Layer 8 of a small transformer language model trained on English Wikipedia (15 layers, counted from 0, width 128).
Take only the direct path to the model's output, skipping the later layers: a vector added to the residual stream pushes a token's score in proportion to its dot product with that token's output vector.

Output vectors of the tokens that the questions are about. A number n stands for (n - 500) times 0.0029.
"wn": 313,266,292,423,745,583,627,592,487,536,568,451,416,261,560,476,395,636,612,513,342,443,624,626,582,416,503,483,502,465,710,724,338,442,597,518,459,221,541,791,480,380,461,443,508,509,591,582,503,637,623,330,539,465,759,552,273,403,567,435,582,548,467,611,623,367,576,429,458,677,483,578,742,431,367,433,527,272,543,433,733,497,416,544,584,543,572,542,497,444,510,253,486,558,494,544,599,277,608,522,455,798,592,392,358,565,308,391,357,442,414,474,701,294,452,550,398,482,457,589,528,409,603,467,531,642,317,546
"ual": 420,473,373,604,525,646,439,500,374,352,236,706,438,612,591,510,328,697,531,572,318,507,345,606,548,243,516,704,317,391,627,286,608,552,432,594,424,547,590,405,655,707,395,575,368,579,364,356,400,614,416,453,493,580,687,585,475,609,353,451,446,582,438,835,565,634,281,467,495,621,482,427,616,630,496,507,462,401,562,196,492,562,425,633,462,446,340,503,522,541,402,599,514,518,724,676,533,337,413,438,542,393,340,587,665,557,649,430,379,525,334,503,426,352,385,456,515,785,710,539,444,537,554,558,383,544,519,560
" ": 418,623,580,493,376,493,527,446,564,671,475,359,546,546,476,580,583,480,424,551,651,512,585,417,347,439,635,348,581,626,379,416,504,652,529,384,550,526,406,431,453,633,439,659,423,475,513,594,516,522,439,520,631,531,622,516,551,556,498,481,493,471,498,429,436,334,553,444,589,458,460,401,358,464,366,578,515,633,430,657,583,553,543,601,518,445,438,429,615,418,380,559,584,493,450,396,360,641,619,416,479,430,507,579,421,417,539,482,514,501,440,466,413,572,584,427,479,548,590,538,377,473,485,514,522,326,567,506
"ept": 365,252,349,564,548,577,608,450,683,348,522,344,463,400,405,604,428,561,385,337,421,473,424,587,386,399,537,479,576,403,476,647,467,651,872,528,444,556,490,589,632,305,520,661,581,812,425,369,302,405,467,612,594,453,309,580,485,368,349,378,618,643,374,487,792,509,410,540,309,468,712,561,667,445,516,453,477,455,551,712,490,436,438,566,479,610,226,443,652,489,577,355,490,381,640,357,722,458,294,437,450,558,623,591,580,667,546,604,356,470,692,415,687,223,543,632,506,625,677,302,626,537,509,424,250,673,552,229
"ily": 378,292,292,600,607,463,395,739,544,304,460,453,479,287,517,516,529,522,479,521,481,504,540,589,631,268,422,497,692,363,902,676,411,690,525,675,339,438,616,484,579,380,402,475,427,701,599,306,434,364,363,383,448,467,537,658,294,330,436,473,575,475,604,739,355,563,354,463,531,579,622,409,548,803,410,739,446,425,697,521,343,344,431,615,430,355,444,349,505,659,286,327,435,592,478,321,612,439,408,485,440,593,569,596,550,455,388,599,570,551,667,367,969,440,370,400,190,801,611,559,685,605,486,677,399,720,462,382
"ran": 584,308,239,521,620,385,536,621,498,377,442,403,479,523,470,506,462,444,686,470,304,511,515,490,660,374,458,633,567,441,589,566,435,571,600,597,446,507,370,286,509,536,661,489,691,477,352,521,468,503,656,397,437,488,481,526,577,437,449,542,286,384,467,407,547,498,408,492,510,692,630,637,441,710,439,493,480,542,576,503,529,580,542,507,612,577,459,458,367,591,616,607,448,421,583,598,503,660,452,800,458,574,435,544,421,530,146,375,474,628,580,469,514,336,416,489,549,503,500,454,515,494,535,601,259,528,599,328
"ific": 316,604,521,653,552,426,403,504,468,515,637,407,347,583,449,314,210,488,357,632,504,491,527,588,639,528,468,818,402,512,444,359,599,430,452,598,592,439,569,725,463,562,414,442,388,676,520,469,704,471,457,579,512,387,635,400,444,395,340,713,318,752,199,529,351,501,577,541,437,438,572,488,589,725,443,401,494,436,551,541,411,342,408,713,365,483,222,322,754,494,455,514,645,459,655,573,448,376,359,381,536,669,434,479,746,590,361,574,535,513,467,490,562,406,346,609,347,550,655,544,599,531,501,466,336,714,561,581
"ree": 496,383,498,556,536,645,443,650,487,313,530,278,453,599,601,532,219,542,435,320,356,502,442,360,566,621,526,615,479,606,648,387,464,422,700,536,509,522,568,418,540,364,587,524,701,537,322,373,386,634,676,391,303,566,676,371,355,403,429,550,411,436,566,505,559,474,498,462,535,611,303,465,526,787,458,584,366,419,551,428,502,499,587,433,484,643,469,547,441,587,612,402,289,391,756,403,625,470,381,556,427,716,720,475,459,498,253,473,439,493,666,491,609,421,350,405,524,603,432,475,502,657,499,693,423,604,749,470
"um": 481,679,478,527,587,497,494,409,454,424,669,594,451,354,525,618,330,275,548,337,519,507,437,609,533,557,521,557,401,389,487,312,506,536,473,446,551,544,487,569,447,487,392,400,666,609,541,552,392,463,626,633,460,473,363,321,627,653,431,434,595,614,472,559,538,564,261,551,506,429,559,626,500,718,519,717,377,448,429,494,527,587,505,388,416,440,468,573,469,568,507,237,349,481,523,557,424,597,488,715,477,426,331,559,562,334,497,352,629,450,580,567,514,516,426,540,769,465,587,497,631,461,386,559,446,458,535,512
"il": 534,514,487,593,762,528,391,726,369,326,632,458,442,524,572,568,475,454,461,591,519,509,605,564,416,523,507,430,589,287,562,392,490,586,460,458,335,423,557,372,447,455,666,615,505,545,701,424,462,687,416,530,527,486,407,654,382,467,361,392,532,480,475,622,566,550,372,615,598,559,513,581,397,459,407,539,469,365,499,726,457,370,469,357,502,545,576,479,502,573,550,336,623,361,411,610,435,590,682,470,618,345,407,379,468,475,583,443,469,432,474,598,558,324,528,550,457,586,456,465,474,478,310,580,499,616,518,566
"ions": 399,434,493,452,433,551,589,294,725,319,630,544,397,463,543,497,234,481,473,422,506,480,449,528,676,434,451,652,408,511,538,311,556,570,655,676,470,361,454,508,795,547,492,531,578,501,594,361,439,448,507,486,466,500,468,552,345,486,401,734,497,392,490,624,547,600,493,477,285,410,573,507,673,661,421,577,474,521,663,660,229,562,561,547,463,448,548,366,326,506,157,391,590,810,703,241,396,397,380,643,535,305,595,537,629,535,408,320,338,427,471,669,738,423,410,517,549,537,467,578,545,738,719,489,451,393,598,479
"erv": 494,228,567,558,638,550,611,511,453,449,487,506,470,474,502,517,349,470,456,275,464,482,510,628,508,565,535,724,411,479,523,488,568,324,475,485,639,542,424,555,454,250,482,403,595,762,527,482,574,578,608,270,517,470,460,291,539,469,456,457,600,662,383,465,353,425,277,517,338,524,543,513,626,540,436,413,382,388,549,528,666,608,379,671,448,555,483,606,464,589,482,502,549,480,456,457,490,496,342,855,532,456,365,478,534,559,465,399,419,502,537,476,679,535,527,649,479,459,522,443,600,512,578,429,347,640,624,673
" Is": 464,624,511,430,450,372,387,598,559,493,548,617,537,558,494,613,574,660,370,439,460,459,442,574,445,508,578,507,487,505,544,443,359,443,360,467,559,557,591,811,618,521,343,579,545,448,536,511,458,500,534,472,467,551,472,395,499,423,462,563,397,582,472,567,406,444,440,528,542,648,389,514,500,583,563,511,312,473,525,370,457,495,532,603,606,505,400,460,472,466,423,505,535,590,520,477,516,326,465,518,421,660,499,271,381,563,520,617,583,520,453,562,502,451,490,517,380,485,344,582,547,497,609,452,584,587,651,345
"B": 662,552,567,524,518,504,483,552,372,446,420,666,513,613,556,446,561,531,632,511,571,512,529,540,427,344,494,474,418,464,612,466,521,421,448,450,422,518,528,463,487,481,582,374,491,592,393,496,536,429,370,434,482,461,667,449,395,292,431,563,507,618,580,440,547,431,623,465,276,606,461,507,435,483,591,599,599,523,427,416,674,598,514,342,469,534,517,620,444,581,544,560,511,630,520,498,465,326,584,528,567,541,541,474,432,357,452,554,310,379,607,562,484,541,395,523,507,436,425,412,543,481,605,595,492,550,496,493
" H": 479,620,544,493,434,460,450,436,419,496,441,571,522,471,406,477,596,668,416,599,610,490,591,434,458,633,467,404,508,541,440,512,518,585,426,448,620,573,545,613,565,428,498,532,456,389,498,505,452,473,565,466,484,502,536,437,555,438,546,351,441,371,460,514,562,403,596,494,571,548,490,429,545,612,621,580,506,515,463,484,540,504,526,534,445,488,493,500,552,428,421,582,633,471,411,526,538,392,575,454,525,523,370,380,457,323,535,520,579,514,442,647,536,503,441,577,406,399,522,576,520,407,534,402,589,394,612,463
"O": 497,343,523,571,530,449,429,572,400,479,290,450,525,508,616,483,594,483,535,396,500,521,493,542,396,369,639,486,567,480,632,531,567,334,480,480,366,546,547,525,572,556,549,422,539,639,373,606,470,548,402,374,421,518,527,471,572,335,356,555,615,526,571,492,712,664,430,563,412,407,518,428,428,529,599,560,518,649,456,496,541,525,385,383,545,585,547,578,609,650,467,577,383,758,590,301,596,389,443,535,508,481,350,516,505,534,413,588,381,308,545,445,402,481,357,590,538,556,548,365,526,558,659,549,443,532,478,403

Each question shows what one neuron of this layer's MLP adds at an activation of 1. A number n stands for (n - 500) times 0.0013.

n142: 400,474,436,400,410,448,440,522,733,407,524,323,481,650,421,526,488,432,609,396,556,418,517,537,506,685,379,494,528,431,525,621,538,630,383,344,397,553,251,586,666,390,440,435,319,376,618,457,421,530,742,510,561,587,445,618,350,406,544,482,411,554,574,445,472,620,497,590,447,532,584,423,417,582,461,557,466,804,266,424,372,594,310,323,702,563,342,467,506,348,409,506,642,646,546,637,549,538,491,595,503,479,645,452,557,291,621,500,523,609,399,509,534,631,509,444,561,536,464,645,556,549,569,442,590,555,395,569
Which of these tokens does it push up most? "ions"

n131: 473,552,579,534,561,571,497,513,506,531,559,518,601,634,409,423,602,689,768,582,615,439,509,392,570,440,553,557,541,605,472,435,500,346,457,566,503,691,568,417,374,387,560,453,393,530,404,430,567,533,427,434,564,303,290,357,359,600,643,384,545,340,409,500,416,452,551,410,670,444,459,423,481,353,305,623,552,503,353,601,534,467,606,599,497,470,430,509,576,630,555,525,409,470,522,587,363,510,444,801,569,518,320,428,342,452,481,611,632,357,376,444,349,341,582,592,547,342,521,478,642,591,666,465,433,549,754,416
Which of these tokens does it push up most? "erv"

n198: 555,540,325,443,544,230,531,647,618,431,483,607,359,387,589,634,304,500,355,600,617,412,410,290,439,526,435,600,394,559,354,579,441,424,627,467,429,211,561,399,379,307,469,368,497,617,623,372,663,542,670,589,482,535,514,461,471,291,591,500,612,519,496,527,485,444,609,329,452,452,500,306,345,217,500,581,611,320,687,439,682,414,711,682,436,662,519,378,489,518,451,539,744,602,511,458,599,429,500,306,570,504,246,380,573,605,638,386,586,660,435,522,504,676,500,642,762,578,748,504,493,633,489,401,406,741,500,486
Pushed down most: "ran"

n330: 506,388,477,507,494,537,614,405,465,638,542,543,445,670,437,500,438,445,494,452,449,589,432,305,546,398,422,593,561,474,500,471,429,535,739,340,474,446,480,345,288,599,568,661,560,398,518,523,536,438,401,363,510,526,610,361,406,428,314,377,542,320,567,560,534,513,360,289,486,407,551,417,500,799,437,744,377,678,673,297,537,561,537,559,601,702,593,445,543,642,493,561,687,643,326,347,522,607,480,377,554,397,669,687,639,516,413,302,369,381,514,733,658,588,341,564,624,576,351,490,471,553,510,497,573,436,258,597
Which of these tokens does it push up most? "ions"

n483: 478,419,571,443,410,382,492,379,600,640,567,491,361,418,591,444,590,425,401,461,459,329,634,660,437,597,299,461,532,475,661,420,536,595,430,653,93,464,561,422,332,521,492,489,532,611,463,597,628,508,483,503,483,406,442,463,431,506,561,626,466,491,357,561,418,435,506,506,423,561,434,632,503,471,620,497,540,440,559,302,523,544,316,567,545,590,533,629,432,448,521,398,531,553,431,713,347,461,538,526,565,423,491,537,438,483,631,506,596,426,693,614,416,544,481,556,522,585,363,553,453,457,475,607,359,673,613,332
Pushed down most: " "

n239: 456,471,540,631,649,472,494,475,451,584,396,420,304,478,494,655,377,503,595,446,422,557,420,627,433,456,369,430,516,530,443,396,443,664,435,396,668,341,463,432,516,393,590,545,778,521,569,482,628,638,613,467,518,609,478,396,586,515,400,682,521,628,380,350,590,364,149,566,472,420,330,596,574,611,430,455,494,465,679,650,666,595,425,584,571,464,732,662,694,382,448,441,436,347,376,452,605,644,506,445,563,585,463,448,560,530,599,542,571,592,431,388,407,481,380,507,485,543,419,494,367,503,449,512,361,441,369,445
Which of these tokens does it push up most? "erv"

n172: 577,445,426,571,371,382,542,389,359,497,524,374,296,434,485,393,548,733,358,475,459,478,627,550,396,627,362,468,437,401,472,461,662,276,438,513,359,506,661,518,605,572,422,482,512,469,656,574,203,536,448,597,491,634,543,687,550,729,522,617,737,407,565,467,744,552,533,666,487,577,694,355,475,555,442,600,389,516,462,451,448,488,494,497,623,567,634,566,515,469,418,615,491,521,661,605,380,644,447,426,311,442,522,518,389,340,442,664,379,469,559,441,307,443,403,629,479,509,428,592,551,431,482,453,542,450,484,480
Which of these tokens does it push up most? "O"

n319: 503,679,619,598,452,497,318,228,424,407,310,616,336,431,574,675,364,461,539,609,455,425,440,665,571,329,579,334,406,553,677,569,523,543,606,646,416,444,695,724,441,522,523,322,484,574,372,581,682,211,652,555,459,403,476,382,486,678,562,526,695,440,482,297,524,533,530,337,682,435,283,429,493,558,615,557,422,425,365,507,486,530,663,563,471,397,300,437,439,596,482,441,396,400,452,649,474,599,510,670,462,547,352,651,560,410,458,504,441,432,359,607,637,406,377,661,403,483,520,370,654,457,577,627,571,353,733,439
Pushed down most: "il"

n452: 278,366,279,578,581,445,609,603,532,497,529,315,546,515,479,389,470,245,450,528,565,592,452,669,455,519,482,494,707,645,196,468,412,532,433,481,581,643,509,541,466,420,574,521,511,431,471,428,554,604,551,549,452,707,601,759,640,566,302,282,400,437,555,458,420,470,622,491,416,715,419,256,576,561,657,503,494,541,534,436,394,632,525,515,554,598,484,544,509,518,539,500,341,547,460,453,509,478,444,546,398,551,617,503,595,547,503,261,517,343,458,509,457,454,538,660,439,413,574,519,538,555,372,462,640,387,522,520
Which of these tokens does it push up most? "ree"

n470: 541,365,589,518,427,435,569,503,624,484,503,515,297,591,506,514,452,553,556,529,619,428,500,528,409,355,581,745,343,329,619,316,610,206,460,525,576,521,568,420,333,682,503,604,529,473,675,582,500,623,603,583,601,524,429,326,460,621,425,422,581,388,451,425,360,304,611,497,188,635,453,554,624,475,400,557,742,355,459,503,466,447,478,572,455,380,522,431,539,503,418,425,479,428,432,527,605,392,500,601,462,652,472,557,434,653,519,445,500,634,722,506,413,625,541,665,488,627,434,481,524,520,488,591,600,355,478,303
Which two tokens does it push up most, strongest first? "erv", "ific"

n503: 352,593,315,451,530,404,407,687,543,415,486,616,459,586,454,511,412,478,536,554,627,361,527,679,520,747,353,491,604,548,390,489,475,621,324,494,382,475,506,472,506,503,375,537,800,420,606,454,304,466,546,576,662,466,447,584,471,288,459,427,565,594,629,497,556,614,494,350,509,472,530,533,506,561,517,372,567,689,630,477,535,438,373,423,646,420,491,630,494,606,475,288,489,367,582,483,522,503,577,561,458,636,371,509,426,457,440,685,436,483,651,462,512,441,472,497,461,555,441,392,453,463,568,320,530,567,325,511
Pushed down most: " "

n245: 454,562,494,354,480,711,482,435,430,491,349,485,805,659,503,576,354,535,362,624,384,626,405,348,610,617,530,407,371,500,485,564,360,485,564,681,354,537,753,529,475,395,617,422,483,482,558,589,390,711,363,614,539,574,557,458,596,630,531,570,611,472,411,608,537,420,477,699,383,284,600,462,576,485,411,538,518,538,583,314,317,494,482,468,396,526,410,532,464,582,420,500,310,705,434,356,574,587,436,551,543,422,530,462,626,438,578,398,339,566,650,552,515,460,360,600,383,464,503,463,387,510,414,506,516,470,441,421
Which of these tokens does it push up most? "ions"

n192: 593,453,711,475,462,594,485,742,599,547,512,711,449,564,555,436,397,500,539,535,433,689,625,298,525,360,320,490,459,458,573,236,407,618,660,713,488,688,387,479,279,464,467,581,406,574,691,293,411,527,503,547,506,429,528,432,591,540,611,467,421,490,444,596,367,472,445,582,433,419,571,497,444,425,525,326,419,458,481,516,385,464,377,555,458,570,593,467,371,418,497,457,405,451,572,588,716,490,630,394,548,466,494,601,579,564,578,573,407,386,470,601,365,611,601,564,385,395,482,397,401,774,653,316,399,453,658,474
Which of these tokens does it push up most? "ual"

n435: 585,591,461,563,652,448,630,488,648,537,380,545,361,447,488,418,627,526,430,519,562,617,331,334,440,457,346,594,506,494,460,564,485,538,439,686,512,584,515,453,438,478,497,336,400,461,480,536,581,577,482,595,307,476,598,473,518,473,355,341,630,661,567,358,577,566,675,346,428,613,304,380,531,194,512,447,594,395,413,491,648,623,552,381,455,762,588,393,416,488,535,577,644,441,427,470,462,494,463,430,485,479,580,545,482,630,393,394,596,593,497,460,378,475,246,555,385,518,642,650,582,391,607,653,389,558,538,440
Which of these tokens does it push up most? "B"

n290: 540,458,583,509,458,374,529,497,351,397,563,643,432,500,447,464,395,563,362,432,655,458,597,536,283,589,518,540,497,555,488,356,480,410,316,604,533,592,689,457,436,541,488,662,601,400,442,447,497,477,562,494,527,382,518,550,458,571,579,459,424,652,541,532,382,377,509,663,319,669,619,634,662,509,396,523,536,566,625,640,479,558,458,538,704,406,630,430,600,421,690,467,547,663,560,445,423,488,424,491,485,601,521,627,497,497,565,655,637,382,452,373,295,268,548,163,491,465,436,478,624,322,623,432,469,536,441,399
Which two tokens does it push up most, strongest first? " Is", "ific"

n401: 441,437,535,491,672,535,560,386,463,405,257,576,601,425,430,484,363,528,553,720,566,517,609,601,451,470,628,524,336,568,482,486,500,452,438,359,561,528,594,599,497,410,489,540,470,578,541,369,488,423,535,449,619,468,529,520,582,538,545,304,483,463,447,609,432,457,340,523,512,489,511,585,482,415,587,371,363,466,428,290,357,432,571,423,466,669,760,457,633,461,488,457,693,583,447,517,636,324,414,764,503,520,559,503,634,603,600,587,489,430,447,654,577,616,525,519,597,422,454,368,455,379,638,427,347,321,500,676
Which two tokens does it push up most, strongest first? "erv", "ual"

n451: 497,479,442,434,490,555,365,353,734,609,553,475,532,537,585,588,651,634,590,466,497,693,518,634,657,441,542,494,545,640,412,564,537,302,478,376,453,399,436,422,474,468,454,484,438,486,548,464,588,495,473,569,583,576,492,302,431,380,590,414,411,445,468,394,435,571,595,395,324,474,445,373,450,635,418,660,536,607,489,572,522,393,593,476,616,557,571,697,546,450,518,316,694,543,431,589,592,540,430,519,489,505,480,391,519,387,353,673,519,409,612,464,486,624,595,568,445,585,398,449,431,506,446,542,596,678,328,461
Which of these tokens does it push up most? "B"

n205: 446,552,642,546,535,772,385,662,540,336,377,627,369,424,586,427,536,344,428,583,462,489,538,535,593,446,639,361,557,570,506,527,584,518,453,592,654,530,500,359,436,490,464,527,287,543,239,614,512,670,395,510,327,396,306,512,553,586,443,482,439,597,579,351,623,503,509,391,558,426,524,344,616,391,620,537,426,370,452,413,429,365,506,491,314,506,587,464,368,446,434,690,405,776,581,567,503,448,579,522,634,620,393,399,603,521,710,576,572,491,500,525,550,579,616,567,343,626,636,378,407,322,421,539,663,409,465,512
Pushed down most: "ran"

n403: 509,595,423,518,480,530,427,418,468,476,342,560,204,500,524,525,442,592,557,460,372,503,639,482,423,564,409,447,418,506,521,417,766,538,623,393,509,434,581,540,479,636,436,439,514,403,442,565,482,622,497,429,420,541,344,518,674,647,685,558,715,593,453,348,461,397,401,683,402,551,449,475,482,402,391,374,443,591,348,431,545,460,545,380,660,617,639,450,397,328,757,473,391,529,554,491,571,336,579,318,570,500,576,647,477,657,587,510,486,571,395,530,599,457,636,388,421,642,622,488,420,554,453,563,278,563,330,478
Pushed down most: "ily"

n168: 590,330,835,354,337,663,579,535,622,554,407,478,448,303,525,392,521,229,686,416,611,540,459,481,295,356,411,345,560,351,497,329,560,425,513,516,463,575,481,485,458,530,518,551,433,528,430,472,481,506,463,622,516,583,287,494,516,515,452,582,521,578,566,599,706,583,735,558,654,392,352,380,418,503,565,573,432,444,573,447,500,494,557,488,507,439,471,476,494,389,447,608,358,512,531,375,470,646,421,441,615,546,263,331,512,674,442,507,515,450,570,668,475,599,518,788,467,664,400,577,380,507,475,470,565,610,461,471
Which of these tokens does it push up most? "O"